Layer 7 of a small transformer language model trained on English Wikipedia (15 layers, counted from 0, width 128).
Take only the direct path to the model's output, skipping the later layers: a vector added to the residual stream pushes a token's score in proportion to its dot product with that token's output vector.

Output vectors of the tokens that the questions are about. A number n stands for (n - 500) times 0.0023.
" ": 437 403 619 511 565 575 595 574 485 456 339 588 391 469 398 485 376 379 380 562 469 529 398 565 516 533 521 554 372 446 412 382 374 598 638 463 382 508 596 504 456 516 591 633 399 431 395 618 594 402 415 598 557 586 628 453 551 432 406 463 495 646 515 425 510 540 590 411 556 474 462 563 610 534 459 432 525 593 613 487 672 445 489 587 369 496 476 538 471 360 487 625 428 636 528 512 573 447 425 469 603 448 516 534 496 337 565 451 483 583 426 480 382 506 492 606 517 447 525 633 568 596 455 449 519 436 547 450
"ike": 653 473 416 515 618 369 339 352 327 725 680 362 552 630 519 549 707 413 424 504 602 390 453 530 499 495 504 728 434 502 341 635 459 213 425 640 662 475 568 648 377 606 581 650 744 205 571 705 419 668 299 506 310 425 545 637 622 357 577 528 441 143 360 657 483 484 170 380 397 510 632 277 293 584 603 580 631 584 807 378 277 390 480 313 693 366 411 342 689 802 591 441 584 219 353 210 747 562 576 502 326 368 338 707 419 282 474 657 525 503 519 541 573 494 518 307 462 493 555 468 411 525 816 693 963 344 369 745
"ley": 413 386 486 479 465 432 425 525 646 460 638 440 575 580 530 635 194 672 474 691 564 720 575 585 439 736 329 658 568 497 688 547 552 513 293 561 452 434 527 307 398 583 493 423 420 377 568 575 507 516 454 338 530 454 479 229 622 723 572 586 675 589 297 430 607 268 316 400 613 277 375 173 97 585 711 756 413 621 209 401 505 525 589 597 736 600 355 417 479 537 416 306 636 305 746 741 709 531 674 746 425 237 614 512 268 322 334 566 747 430 487 554 669 300 507 415 744 530 422 302 463 414 487 299 830 762 436 426
"e": 493 332 384 404 235 201 475 679 501 452 746 459 667 438 690 395 863 537 434 582 438 468 420 668 436 396 608 450 735 652 257 728 442 718 763 605 314 345 572 714 647 517 479 577 562 464 582 341 654 588 390 277 519 190 418 604 546 525 470 609 521 498 619 286 645 542 496 416 537 544 868 436 531 659 393 379 680 634 431 332 651 436 518 428 423 374 551 539 478 382 398 694 474 296 355 468 585 485 517 518 576 274 358 659 550 512 485 603 630 493 655 518 590 330 359 460 286 406 540 340 705 628 338 333 443 368 390 494
"ise": 320 381 449 604 347 270 730 307 511 630 469 351 688 573 591 189 491 454 496 602 655 495 373 302 430 682 540 477 643 402 639 412 156 549 426 701 505 643 297 866 495 448 565 457 503 495 692 543 632 630 588 463 328 464 627 390 713 678 486 332 751 904 493 528 238 733 595 304 695 537 623 543 345 391 823 567 529 365 519 201 122 394 573 474 483 520 227 360 422 674 496 508 534 449 463 501 473 509 889 874 277 805 269 583 351 296 750 598 271 320 513 512 643 650 518 458 448 524 476 457 594 357 379 301 480 512 353 502
" known": 460 591 562 537 630 410 560 324 297 570 470 533 679 489 603 481 588 684 610 307 546 616 451 290 392 717 371 518 636 459 326 440 512 530 375 454 724 512 691 332 464 543 620 711 244 500 460 491 481 471 316 463 404 188 677 493 479 491 584 527 415 539 655 782 517 523 389 491 429 301 567 386 524 651 654 647 463 331 733 407 619 440 582 514 452 453 475 601 764 323 531 574 523 532 457 237 693 521 520 244 547 553 373 574 399 493 554 570 334 404 167 497 582 418 427 130 668 596 555 644 153 555 713 332 651 701 522 541
"á": 438 489 779 484 494 434 433 451 318 388 502 506 504 602 727 510 579 439 610 440 472 412 488 436 408 544 339 518 484 339 312 538 607 218 597 574 536 572 447 456 606 391 533 218 481 309 258 392 613 404 470 686 554 355 339 607 279 346 572 424 679 237 397 739 670 526 417 437 423 549 521 530 518 833 627 381 565 484 613 502 318 461 453 467 866 729 619 403 563 442 527 327 572 610 523 646 763 532 621 609 305 600 346 548 509 477 328 684 310 728 600 539 744 513 440 456 478 522 520 426 347 687 458 554 454 578 471 418
"reat": 481 483 536 624 874 349 490 463 444 474 581 316 625 407 646 381 533 335 524 554 620 395 648 403 450 441 420 555 673 576 535 740 609 526 561 226 696 476 628 599 528 463 589 518 596 570 548 586 133 694 562 582 440 379 580 367 394 716 487 454 324 575 447 841 490 348 411 421 643 251 439 310 388 735 697 630 405 255 662 261 585 614 571 498 610 323 481 454 564 315 855 252 479 671 459 382 368 532 537 400 510 711 343 493 220 704 300 706 469 275 407 530 733 410 265 473 577 465 606 480 456 431 599 283 443 529 392 624
"eral": 501 461 872 477 667 383 133 626 459 458 635 531 594 836 628 411 193 205 697 603 781 325 597 599 393 491 265 632 486 536 447 566 631 663 440 322 749 423 837 550 420 258 531 221 368 629 509 305 441 759 620 187 553 470 551 614 523 619 572 279 193 368 208 598 430 380 422 655 697 264 457 210 568 598 605 588 607 510 559 181 451 335 309 416 785 650 664 644 620 641 553 216 741 669 388 318 459 577 386 430 297 594 388 356 482 694 507 389 356 439 758 531 629 458 535 516 458 583 635 321 414 552 656 374 451 607 486 652
"red": 233 551 573 348 586 371 540 263 473 302 470 259 546 579 278 452 544 520 677 563 645 631 678 542 454 495 310 582 716 645 363 440 372 651 629 525 606 241 712 698 225 695 528 407 520 508 725 347 174 592 357 770 584 386 536 697 387 783 624 276 391 498 463 695 442 570 159 549 359 210 303 198 291 611 709 600 424 454 673 675 369 823 496 695 475 511 457 553 537 385 569 741 645 509 344 610 426 561 696 407 255 732 527 505 491 533 280 584 619 412 477 548 597 180 529 328 405 482 386 513 358 815 542 521 484 529 556 549
"oc": 472 479 583 547 802 437 174 738 389 347 452 638 493 401 658 389 730 361 475 285 653 270 416 415 461 437 412 588 237 281 339 564 412 355 634 423 501 598 474 518 418 588 536 763 668 611 572 357 399 605 510 542 470 342 565 537 465 603 302 350 862 432 462 603 412 425 447 412 552 493 497 516 138 506 550 294 448 435 534 472 640 427 633 566 530 493 576 403 614 334 416 490 662 425 438 634 542 520 765 639 407 500 364 467 582 473 642 570 759 597 776 496 662 700 690 402 557 488 367 408 530 431 498 540 458 687 296 375
"ished": 100 391 665 641 645 338 303 407 759 572 590 420 696 792 435 293 362 212 727 303 664 651 760 520 404 582 305 608 704 747 540 401 439 415 599 726 610 540 615 648 376 728 575 382 247 535 612 361 575 321 467 457 481 225 664 544 691 568 482 343 541 450 523 783 428 410 581 821 697 212 651 459 247 636 702 463 537 563 646 575 241 832 271 485 568 559 470 173 640 643 485 396 818 253 568 455 500 566 551 414 585 331 137 455 335 290 413 717 256 586 444 435 520 576 532 436 409 575 419 377 489 342 689 220 624 525 413 290
"our": 484 379 415 628 402 417 396 456 529 401 307 335 438 548 509 611 644 272 568 566 748 379 607 454 462 434 322 561 605 448 664 859 499 587 704 626 637 367 488 430 501 441 543 411 586 564 340 544 529 644 655 557 509 591 501 730 503 571 494 613 733 521 336 653 528 499 599 486 537 517 499 222 119 662 407 665 497 252 326 432 374 574 634 574 848 427 450 331 535 578 740 533 408 375 242 386 476 525 606 403 354 462 440 439 592 653 450 77 501 471 666 553 485 331 417 556 466 606 304 409 492 555 590 521 155 562 793 575
",": 648 327 462 463 556 404 616 568 476 655 382 319 542 370 441 615 528 492 703 462 415 638 452 480 537 524 659 389 402 414 495 423 392 472 483 543 443 394 416 409 639 373 405 570 403 495 501 541 470 351 682 422 564 473 544 362 360 476 472 540 475 615 516 643 455 639 644 546 464 480 499 514 619 442 310 534 498 609 473 593 557 444 300 480 547 443 481 543 503 427 499 457 587 443 457 506 559 451 402 537 653 448 537 494 656 608 629 418 461 496 505 485 454 507 507 514 493 529 494 532 537 539 381 430 746 530 753 424
"tern": 473 450 752 439 869 392 510 625 490 491 386 379 443 544 758 202 674 484 675 435 531 446 792 389 342 690 489 690 476 454 563 913 729 517 466 508 476 643 346 425 201 505 494 263 707 453 209 608 434 613 481 343 379 417 713 492 889 581 645 544 711 513 617 629 477 473 373 471 487 555 374 469 308 564 493 513 364 429 322 363 382 472 507 385 469 401 393 275 554 827 644 333 778 450 293 648 363 549 706 382 747 430 489 756 218 364 150 730 367 544 298 538 560 519 271 326 673 656 524 437 280 380 506 325 549 726 357 635
"lect": 535 447 714 467 621 250 129 696 550 364 374 369 548 457 660 100 540 493 347 537 749 432 533 496 299 556 480 415 493 384 414 552 401 617 278 412 561 510 404 447 476 790 553 460 458 452 384 520 452 663 436 264 334 694 584 477 596 577 908 537 803 467 414 536 307 608 463 565 464 459 493 256 249 645 532 581 593 203 541 307 369 790 518 739 450 608 388 463 486 674 436 614 621 566 472 472 457 547 403 759 410 451 618 689 139 660 443 627 286 441 659 488 768 318 584 500 342 746 542 445 400 547 581 720 550 368 756 362
"ar": 358 481 562 472 294 470 343 513 244 378 636 434 460 642 457 589 515 508 274 517 494 471 439 435 549 441 403 352 814 374 288 540 660 445 662 504 611 609 512 531 445 591 431 419 599 718 716 599 368 372 459 539 514 411 490 778 484 442 355 667 496 477 469 372 372 577 517 512 815 483 320 617 587 548 339 451 517 512 443 459 396 434 289 399 489 526 561 374 471 548 546 503 751 511 349 977 336 485 463 671 384 380 391 518 497 626 460 552 483 463 602 524 578 635 646 618 651 467 388 446 451 537 466 529 404 514 517 637
"ist": 469 862 390 762 544 491 346 441 232 721 583 359 424 408 397 297 683 385 290 539 432 451 442 390 616 516 227 463 572 367 761 762 463 385 218 447 600 312 727 384 567 297 431 413 453 615 277 395 418 648 328 709 655 254 666 676 638 602 532 368 763 604 634 634 416 817 486 480 668 416 570 432 299 468 136 479 703 534 694 514 301 524 648 463 623 475 419 561 459 297 481 355 682 355 553 427 572 503 704 657 521 517 443 496 478 481 444 273 512 484 666 458 516 720 601 570 490 469 442 341 442 397 445 489 723 617 414 651
"as": 488 396 559 549 427 456 320 304 483 522 478 647 459 559 917 504 711 663 407 635 450 587 480 586 520 387 480 545 542 244 393 452 496 630 602 602 621 479 593 523 510 555 598 553 637 593 523 523 508 212 601 689 386 462 468 573 373 489 530 478 699 333 463 480 387 403 568 544 460 446 426 313 423 618 408 545 380 441 619 523 355 438 409 358 489 647 552 362 513 537 509 256 603 607 586 628 363 457 339 692 574 487 418 491 485 532 261 505 468 555 563 485 616 390 665 446 380 465 182 341 555 707 613 659 363 557 692 407
"ity": 457 358 349 454 460 559 742 487 475 516 625 519 586 517 916 530 709 384 464 452 658 415 656 513 555 607 381 528 404 758 764 639 686 662 212 583 554 347 449 597 420 205 596 938 350 569 581 426 511 310 344 544 540 234 472 854 704 555 715 523 467 599 491 624 285 519 781 285 381 328 399 469 347 749 479 268 484 508 608 331 303 614 567 568 536 673 413 391 473 170 420 341 740 470 572 566 632 538 679 567 553 574 388 539 403 441 286 351 507 354 225 504 588 533 343 352 644 684 383 374 287 213 321 373 375 584 490 777

Each question shows what one neuron of this layer's MLP adds at an activation of 1. A number n stands for (n - 500) times 0.0014.

n316: 410 449 441 522 454 460 584 477 344 433 299 483 425 614 553 567 591 365 546 281 307 354 474 424 592 423 456 513 546 810 715 416 671 367 466 587 407 424 160 578 424 554 403 688 656 489 498 667 616 481 687 476 498 351 569 474 480 363 382 451 453 761 377 436 501 404 550 650 536 535 528 740 477 527 522 553 544 468 450 541 477 547 490 619 257 585 502 525 307 376 547 526 534 605 597 432 458 538 510 406 367 597 588 332 446 357 456 402 490 482 668 644 497 428 459 330 518 503 639 460 702 567 578 556 528 490 542 608
Which of these tokens does it push up most? "ity"

n78: 537 296 429 428 468 274 434 503 562 725 452 649 608 548 608 423 597 794 570 533 393 675 633 569 566 263 529 412 502 348 452 430 406 684 519 441 534 481 475 610 595 492 496 440 530 539 429 610 370 302 398 448 536 496 417 704 488 404 431 601 499 503 494 378 381 626 528 381 528 603 630 561 247 434 379 370 472 375 266 429 691 691 458 454 466 587 459 435 500 642 501 448 630 568 635 653 400 442 295 357 571 502 510 441 407 574 645 528 399 424 474 533 627 702 470 594 635 600 471 463 615 591 562 524 355 615 334 445
Which three tokens does it push up most, strongest first? "as", "ar", "e"

n293: 607 481 473 702 584 579 704 380 361 665 598 512 557 677 410 465 411 708 535 321 335 545 400 301 460 516 460 461 485 438 313 657 472 661 430 672 451 539 474 431 447 367 557 418 498 390 538 725 411 450 626 598 520 429 477 305 522 684 445 737 409 409 758 347 610 654 441 450 580 495 484 337 592 483 568 580 511 314 681 437 751 466 498 361 727 479 628 393 344 266 681 544 668 324 439 390 672 554 441 349 168 649 395 346 532 465 518 280 588 536 589 531 478 451 309 400 521 578 491 544 245 409 709 558 541 544 500 676
Which two tokens does it push up most, strongest first? " known", "ike"

n49: 417 305 537 577 485 733 439 753 278 730 755 394 367 558 548 298 599 494 403 370 596 292 395 390 473 525 723 817 574 587 492 656 367 477 509 344 398 504 232 523 504 670 582 516 450 355 653 583 343 213 296 522 356 750 454 515 560 719 646 346 537 586 546 416 670 529 613 693 473 464 630 445 567 709 407 460 477 252 671 360 496 539 491 517 437 581 680 610 504 750 443 512 495 646 393 663 673 695 556 307 317 744 473 511 642 493 370 443 584 118 253 398 757 355 292 430 335 446 536 601 377 589 383 396 565 544 518 215
Which of these tokens does it push up most? "lect"

n13: 245 453 365 632 294 518 534 363 668 486 526 585 585 674 600 458 369 277 734 463 708 687 645 321 530 657 208 457 722 441 667 588 417 651 490 395 322 523 496 588 561 298 365 323 488 753 409 337 642 464 431 518 351 496 360 434 720 603 468 477 532 501 715 390 619 441 591 673 815 386 545 626 743 478 453 544 232 429 535 458 434 423 295 523 493 640 455 484 493 672 535 644 397 510 502 498 404 486 522 446 472 465 328 517 475 430 431 260 741 446 466 530 496 667 345 330 560 548 470 396 712 658 418 371 705 465 411 442
Which of these tokens does it push up most? "ished"

n135: 586 559 263 544 577 338 274 309 450 505 462 569 478 398 547 431 506 517 525 590 608 529 539 441 644 509 335 472 650 653 554 544 620 420 436 381 535 610 349 527 472 305 277 584 764 512 598 658 461 630 307 642 365 679 459 449 557 438 523 541 346 503 398 544 525 361 605 442 660 560 352 577 493 476 422 624 325 171 584 572 713 629 626 427 245 367 465 516 697 486 314 551 422 638 593 648 624 402 357 424 504 443 343 650 469 591 614 460 363 632 453 653 543 610 603 656 466 402 417 491 465 374 420 655 486 569 413 518
Which two tokens does it push up most, strongest first? "reat", "ar"

n167: 428 507 426 622 400 513 275 455 665 388 535 529 545 536 600 537 453 342 687 778 506 535 806 446 469 280 372 548 461 259 548 504 482 284 589 450 640 478 511 524 336 354 461 420 549 499 430 421 503 496 533 568 523 459 569 514 305 570 588 609 335 393 397 500 570 480 502 596 476 524 462 662 581 425 316 628 613 631 619 299 515 519 537 375 577 399 465 618 497 530 468 577 454 516 609 581 274 577 155 589 592 441 578 429 429 533 603 351 533 426 494 456 588 626 591 560 527 431 477 468 434 497 516 567 333 701 629 592
Pushed down most: "ise"

n95: 427 424 379 445 437 502 449 509 462 612 432 468 580 407 430 607 496 325 419 498 596 448 443 362 523 365 579 316 590 345 243 489 617 312 455 514 511 634 619 446 511 500 484 389 588 541 593 597 646 468 476 407 509 500 292 687 456 705 487 381 477 498 566 536 560 489 449 651 620 567 743 368 551 448 603 623 486 577 596 507 587 530 602 425 475 426 475 525 418 585 548 537 526 548 431 764 322 495 461 576 537 363 505 521 457 522 583 409 563 404 593 502 480 398 619 377 667 460 577 516 492 600 361 501 422 306 473 610
Which two tokens does it push up most, strongest first? "ar", "e"

n182: 402 509 483 528 627 546 510 361 253 581 571 333 562 544 646 360 490 441 366 560 227 766 407 439 463 658 507 455 500 469 552 406 619 403 458 497 585 475 525 665 394 451 533 465 201 566 550 451 341 515 637 782 538 544 484 371 379 619 663 438 518 371 347 409 524 684 553 499 534 402 457 432 659 580 479 659 438 493 460 452 399 513 403 453 321 639 551 454 416 633 471 559 502 542 645 476 644 612 400 539 507 267 511 590 674 580 569 475 446 510 522 601 660 384 405 482 518 417 478 522 526 560 565 513 476 459 454 538
Pushed down most: "oc"

n65: 584 628 545 452 530 353 365 436 492 517 551 295 650 421 486 570 477 193 459 800 626 499 412 619 395 365 568 644 322 621 595 596 546 400 559 658 536 431 716 538 514 384 614 391 540 453 538 649 488 643 339 372 234 542 538 441 349 641 453 498 558 409 577 677 458 395 637 541 373 490 505 459 674 616 390 382 535 458 542 623 602 429 472 342 464 495 448 339 431 442 629 592 405 582 420 410 332 431 557 561 787 422 390 407 522 516 583 578 519 639 356 347 375 676 516 607 497 499 351 435 621 380 411 583 472 542 585 529
Which of these tokens does it push up most? "reat"

n51: 440 654 488 463 447 505 596 443 558 342 383 451 449 608 490 683 510 600 603 741 573 511 494 483 516 386 616 568 670 380 306 465 320 440 455 523 414 565 429 386 387 535 324 571 342 355 637 430 461 443 500 409 473 547 536 565 454 706 329 679 504 817 497 461 328 486 633 607 433 322 496 554 730 687 503 403 538 667 501 414 505 601 642 381 398 414 434 317 453 554 513 636 467 617 602 374 519 612 551 637 440 557 511 551 518 629 553 493 385 447 684 497 531 440 494 478 280 507 474 569 449 543 477 389 396 422 213 520
Which of these tokens does it push up most? "ise"

n248: 395 511 536 339 502 309 557 494 495 576 491 468 505 473 299 567 384 396 688 614 330 452 498 442 496 463 739 377 344 523 400 566 486 406 425 614 365 449 464 500 608 488 402 590 461 607 520 582 566 351 500 651 418 478 610 511 594 466 399 532 524 604 521 481 488 531 633 487 479 379 588 633 476 435 581 499 417 592 516 667 786 441 395 444 409 605 538 437 397 755 480 344 510 449 414 484 485 588 392 772 489 560 586 307 584 569 515 469 558 633 537 441 465 598 573 593 519 594 406 606 452 245 524 303 517 456 617 496
Which of these tokens does it push up most? ","

n114: 401 637 617 492 467 592 418 442 376 346 519 456 366 480 658 472 727 476 491 432 400 445 393 477 348 519 730 750 499 509 442 497 513 500 585 605 654 520 597 523 411 421 627 496 270 384 505 444 612 533 603 567 399 439 378 560 525 559 271 509 445 495 476 335 573 498 475 404 683 580 307 690 580 456 337 550 568 449 584 479 545 496 413 519 452 378 600 476 482 508 651 531 473 489 473 661 568 563 520 404 470 585 622 392 408 498 414 597 468 452 498 220 314 583 635 466 413 363 524 355 522 691 438 460 555 438 632 606
Which of these tokens does it push up most? "ar"

n380: 529 316 442 513 351 214 581 517 697 649 525 520 512 691 495 454 419 522 441 294 513 530 518 568 566 478 514 690 387 652 644 434 549 356 445 475 450 743 463 395 344 432 542 491 558 296 691 423 590 306 428 274 471 571 363 463 384 464 515 441 450 352 503 683 447 593 433 474 468 611 424 400 351 562 658 550 537 404 593 457 583 608 579 478 547 640 444 702 570 679 529 720 732 508 565 517 394 695 537 439 383 722 298 423 776 413 569 326 423 499 569 542 386 476 225 693 386 473 527 588 487 418 571 489 487 540 541 289
Which of these tokens does it push up most? "ished"

n128: 641 422 324 481 374 499 439 287 320 427 483 312 477 565 562 467 656 650 454 624 588 522 324 646 539 470 415 456 423 630 468 490 325 356 442 409 463 454 437 472 678 605 537 568 526 464 378 746 524 507 701 404 412 485 518 701 381 331 427 521 403 595 627 444 372 686 617 320 190 511 482 726 542 680 733 544 352 501 611 639 440 516 447 355 509 538 593 419 328 583 531 498 563 501 513 444 370 312 333 659 600 548 562 531 543 626 365 440 384 582 674 501 674 486 472 338 431 567 400 628 659 521 466 598 497 630 601 453
Which of these tokens does it push up most? "as"

n37: 481 418 536 319 588 415 519 437 566 622 424 511 498 636 360 595 470 478 444 352 540 569 694 457 540 493 695 401 220 491 663 562 285 558 367 604 543 577 472 298 557 520 586 647 651 568 532 514 476 441 591 681 457 479 389 591 464 426 446 471 566 572 469 476 291 569 630 590 510 479 545 441 464 610 509 382 425 555 524 505 608 497 341 420 504 306 679 603 558 490 632 627 404 683 528 598 345 162 563 444 488 508 495 518 450 602 436 502 354 468 452 649 294 531 562 513 475 505 614 532 467 400 632 460 411 460 611 280
Which of these tokens does it push up most? ","

n82: 384 471 391 507 401 542 484 557 536 579 555 502 531 357 482 471 674 360 516 598 500 506 347 466 569 510 500 467 501 435 641 521 514 528 511 659 471 422 537 521 580 620 594 586 566 532 488 572 535 473 425 377 330 489 620 594 430 663 394 459 577 608 445 580 335 407 485 541 434 607 514 716 452 633 514 358 289 438 358 613 521 532 261 458 437 429 472 510 454 434 547 598 507 423 388 513 529 335 490 567 610 383 509 373 302 600 697 396 596 458 599 606 494 579 487 468 546 336 577 536 489 501 569 589 528 606 332 526
Which of these tokens does it push up most? "oc"

n212: 769 558 274 481 551 531 688 660 506 350 381 567 592 474 431 518 693 549 539 389 559 697 565 555 303 388 459 633 447 225 619 602 527 778 309 537 418 390 402 627 651 453 539 481 388 490 607 535 406 570 310 501 776 626 442 333 566 538 478 517 492 545 547 422 430 493 625 425 504 592 462 317 356 646 459 591 321 449 650 550 397 423 408 515 381 554 342 662 367 364 612 541 393 503 467 421 608 445 603 302 522 586 495 312 582 408 394 490 702 384 564 349 348 669 305 270 573 455 543 571 552 493 584 515 320 534 644 681
Which of these tokens does it push up most? "ity"

n279: 429 393 480 610 704 612 397 535 470 580 468 637 507 524 401 450 470 609 319 502 531 370 562 597 400 512 488 404 439 307 787 426 327 467 666 458 508 404 591 438 420 658 463 341 649 495 565 536 499 554 644 558 367 702 448 484 534 427 541 398 466 587 469 657 577 519 423 505 592 478 549 376 754 536 518 429 667 571 555 494 407 365 538 596 736 420 475 419 504 589 470 546 600 303 390 672 275 388 451 501 399 370 405 476 565 415 572 441 640 334 526 351 557 479 415 532 592 565 257 576 544 372 379 526 515 554 606 613
Which two tokens does it push up most, strongest first? "our", "ar"

n59: 519 654 489 621 492 496 473 498 425 623 563 479 559 372 475 535 507 429 496 465 386 445 395 346 535 366 610 372 354 466 545 557 434 270 591 521 493 452 725 374 564 487 423 587 453 463 649 400 584 474 624 442 499 426 603 557 591 533 548 388 618 646 428 510 438 537 563 386 495 593 507 517 597 330 362 571 501 431 563 607 528 567 610 547 451 405 357 603 502 566 592 572 541 330 417 474 547 559 501 539 480 395 638 436 463 348 620 524 511 604 343 637 393 543 715 479 521 574 557 568 496 511 483 406 573 423 554 400
Which of these tokens does it push up most? "ist"

n188: 672 573 423 540 436 656 570 555 491 540 469 275 510 542 502 495 301 488 372 347 723 330 408 606 435 572 491 285 573 274 553 676 507 496 543 569 487 547 524 540 363 394 625 493 561 601 378 572 362 499 505 309 561 485 607 553 535 543 624 629 534 612 376 538 344 496 299 334 383 555 488 492 403 346 526 515 462 568 522 483 507 393 416 512 695 356 467 335 578 500 553 582 466 611 491 681 404 683 683 397 635 564 465 660 361 409 505 545 220 530 540 619 580 410 482 529 612 522 680 587 241 522 747 438 622 606 404 518
Which of these tokens does it push up most? "tern"

n195: 508 373 501 449 537 542 409 356 473 459 482 548 539 469 559 633 557 280 584 546 544 435 523 439 549 637 521 645 640 448 423 496 706 568 508 623 447 521 557 509 358 588 488 644 534 313 536 410 524 507 336 380 654 540 551 488 395 642 372 432 459 565 438 465 640 664 391 393 664 601 508 468 425 505 326 406 592 530 479 472 372 607 366 525 434 517 485 450 547 555 628 431 353 525 654 529 438 370 395 480 636 768 522 466 307 406 558 440 677 463 606 598 367 521 499 514 379 245 606 393 638 559 610 515 575 309 374 571
Which two tokens does it push up most, strongest first? "ike", "e"

n339: 582 542 613 506 497 511 491 574 536 374 525 608 591 558 595 592 365 504 392 505 562 403 460 581 435 438 683 544 484 512 312 430 374 531 454 553 547 395 531 665 388 637 503 519 420 473 367 461 495 512 456 739 600 512 368 532 597 722 521 472 615 456 474 427 388 610 562 287 468 402 430 599 307 464 416 419 386 661 517 503 469 521 454 542 185 511 636 624 562 418 501 569 422 390 442 559 538 429 646 695 641 448 442 370 430 436 667 455 381 545 558 514 539 471 607 446 379 407 605 429 440 462 601 552 467 576 437 474
Pushed down most: "reat"

n235: 493 418 572 672 432 420 448 509 681 496 517 560 400 398 503 557 391 375 558 521 502 540 616 423 512 519 578 507 630 381 298 511 625 397 543 536 267 561 390 606 317 483 596 491 753 294 591 476 593 462 517 491 285 493 512 468 668 443 512 635 553 589 463 358 551 512 646 544 655 638 491 463 695 337 615 386 441 369 437 407 649 439 541 503 607 570 536 458 537 464 482 428 559 349 570 364 409 623 437 431 513 603 528 611 409 450 506 569 487 496 529 520 399 558 474 404 645 499 463 335 485 509 494 451 182 694 621 660
Which of these tokens does it push up most? "tern"

n101: 455 610 496 613 434 443 593 322 566 564 350 489 598 334 620 482 459 646 453 546 580 401 442 625 469 382 491 555 505 576 514 548 403 645 388 566 546 330 577 436 567 601 388 490 337 569 532 487 404 482 467 429 512 510 540 474 572 425 414 605 634 437 522 501 527 649 475 411 557 640 423 403 503 553 633 523 303 631 431 675 541 496 513 578 552 508 488 525 690 561 408 614 462 558 393 391 362 334 480 266 390 474 507 418 228 655 803 462 387 583 477 626 408 463 411 584 502 477 404 642 366 398 543 675 509 547 547 563
Which of these tokens does it push up most? " known"

n39: 580 363 564 552 541 532 404 565 597 664 413 566 377 620 396 442 392 535 490 483 528 637 377 589 598 468 358 501 599 632 503 507 546 436 623 392 591 482 365 358 449 399 267 537 517 614 443 467 391 354 568 486 521 551 461 401 506 411 486 553 592 493 570 501 656 680 527 478 424 473 516 561 601 425 488 565 605 615 488 591 622 229 403 472 537 449 608 435 424 420 409 468 686 536 335 505 418 660 485 441 739 733 586 559 455 544 506 623 580 589 377 478 713 497 346 532 568 533 347 424 477 474 298 363 461 561 519 427
Which of these tokens does it push up most? ","

n174: 554 498 391 366 549 374 460 330 447 536 501 550 445 535 500 576 335 585 501 398 446 531 540 550 589 490 569 427 506 556 426 642 597 348 454 634 400 381 529 566 485 582 316 287 588 323 540 529 527 496 561 384 444 553 520 464 690 627 548 621 500 563 423 434 468 444 610 569 643 509 464 441 796 356 446 626 411 495 525 559 582 552 620 289 459 399 493 548 435 483 409 488 382 626 585 388 446 354 342 420 617 554 558 447 507 484 674 537 516 576 405 580 498 335 804 488 548 519 247 491 521 389 568 501 628 560 534 505
Which of these tokens does it push up most? ","

n81: 773 497 505 495 457 465 532 493 513 535 516 656 363 555 441 486 435 581 559 660 483 486 459 488 426 501 435 634 574 319 402 419 625 476 456 510 338 635 486 594 401 524 501 395 537 455 409 425 605 414 475 507 631 404 495 463 619 596 341 538 608 453 433 629 555 324 573 501 635 545 435 503 534 535 360 544 513 618 485 414 490 669 508 415 458 423 566 541 358 513 542 484 509 450 688 547 637 679 473 484 490 538 549 571 466 618 387 376 539 537 440 593 656 465 486 417 431 388 443 317 628 681 501 602 347 455 390 298
Pushed down most: " known"

n74: 603 504 630 395 565 562 490 519 573 465 374 488 513 509 390 424 488 468 292 353 515 736 344 528 349 681 476 573 532 543 623 525 636 335 640 307 353 407 419 552 485 484 739 335 598 534 358 538 274 601 599 608 621 593 546 332 400 720 649 449 455 469 672 415 284 415 182 567 516 534 467 495 365 427 316 424 522 450 512 448 640 543 483 583 571 596 482 423 529 539 808 621 545 504 347 509 619 514 509 507 529 580 452 281 542 592 353 443 566 404 638 518 677 610 280 574 547 374 513 324 450 501 751 695 437 499 496 482
Which of these tokens does it push up most? "reat"

n77: 443 329 426 572 538 550 573 464 499 562 419 481 394 390 462 508 737 489 359 466 561 484 539 711 635 349 587 352 484 654 548 360 538 523 460 419 502 510 395 573 604 542 683 452 607 499 529 527 497 500 747 436 512 417 510 581 326 563 524 317 460 580 481 512 333 562 463 653 392 463 527 477 412 610 457 480 400 532 529 546 508 473 375 405 462 298 475 535 321 616 617 591 317 502 281 474 466 339 536 583 505 623 605 637 559 379 681 542 591 590 405 607 386 495 393 508 352 498 516 626 507 445 505 608 559 576 583 554
Pushed down most: "ley"

n351: 457 466 358 552 471 570 507 517 465 360 360 533 437 370 485 440 740 490 426 589 460 455 414 569 504 377 566 441 483 418 501 467 383 378 320 530 440 618 498 531 601 638 483 637 605 546 638 433 516 431 517 537 400 524 549 361 478 505 555 426 646 520 510 460 430 544 446 500 646 367 590 435 557 489 398 663 472 515 456 712 616 544 569 545 497 583 640 520 644 500 323 590 606 469 545 588 444 459 432 481 531 480 464 484 384 354 465 534 477 593 616 592 590 681 500 586 451 287 394 390 434 496 567 508 409 442 528 534
Which of these tokens does it push up most? "oc"

n130: 603 557 485 512 367 317 399 628 552 570 291 496 425 431 434 400 560 405 516 479 460 506 619 562 374 661 419 497 463 688 401 585 476 658 422 474 357 365 612 504 748 465 418 397 404 493 351 404 759 547 427 371 282 591 512 705 521 488 438 440 637 479 683 512 596 625 680 501 638 612 509 579 503 640 560 355 659 536 614 456 589 733 496 683 431 414 384 670 274 656 573 546 684 427 316 294 597 446 402 285 536 564 704 531 527 545 361 479 662 466 402 465 302 386 509 409 551 390 346 400 377 316 523 586 357 626 460 353
Pushed down most: "ar"

n201: 514 387 425 467 469 658 607 440 404 605 672 769 384 476 382 469 644 386 482 451 574 515 416 370 525 644 430 458 575 571 482 487 634 366 489 386 579 472 426 453 649 552 435 314 496 475 592 567 549 497 338 701 666 436 744 419 277 695 471 488 527 475 539 589 271 505 413 495 484 538 203 660 618 524 526 606 492 377 537 552 514 436 403 446 538 591 472 480 467 613 499 440 654 452 572 516 505 455 546 455 442 451 516 591 511 584 381 454 616 404 527 574 417 516 464 358 320 589 432 305 605 462 654 619 441 535 540 400
Pushed down most: "e"

n200: 513 494 474 518 624 572 621 517 487 384 630 491 278 674 783 581 412 401 525 567 542 523 335 525 525 460 566 716 402 715 493 250 595 511 574 525 616 316 415 650 395 464 292 340 616 404 581 643 582 642 598 372 445 476 426 493 349 482 208 476 442 553 597 395 536 425 435 596 588 687 371 377 432 420 514 377 759 518 468 280 552 468 521 469 701 594 442 534 531 550 433 496 591 544 553 575 581 484 372 301 514 492 305 606 441 633 676 387 289 462 546 404 577 407 456 546 515 475 552 402 460 590 430 448 635 411 427 579
Which two tokens does it push up most, strongest first? "eral", "ike"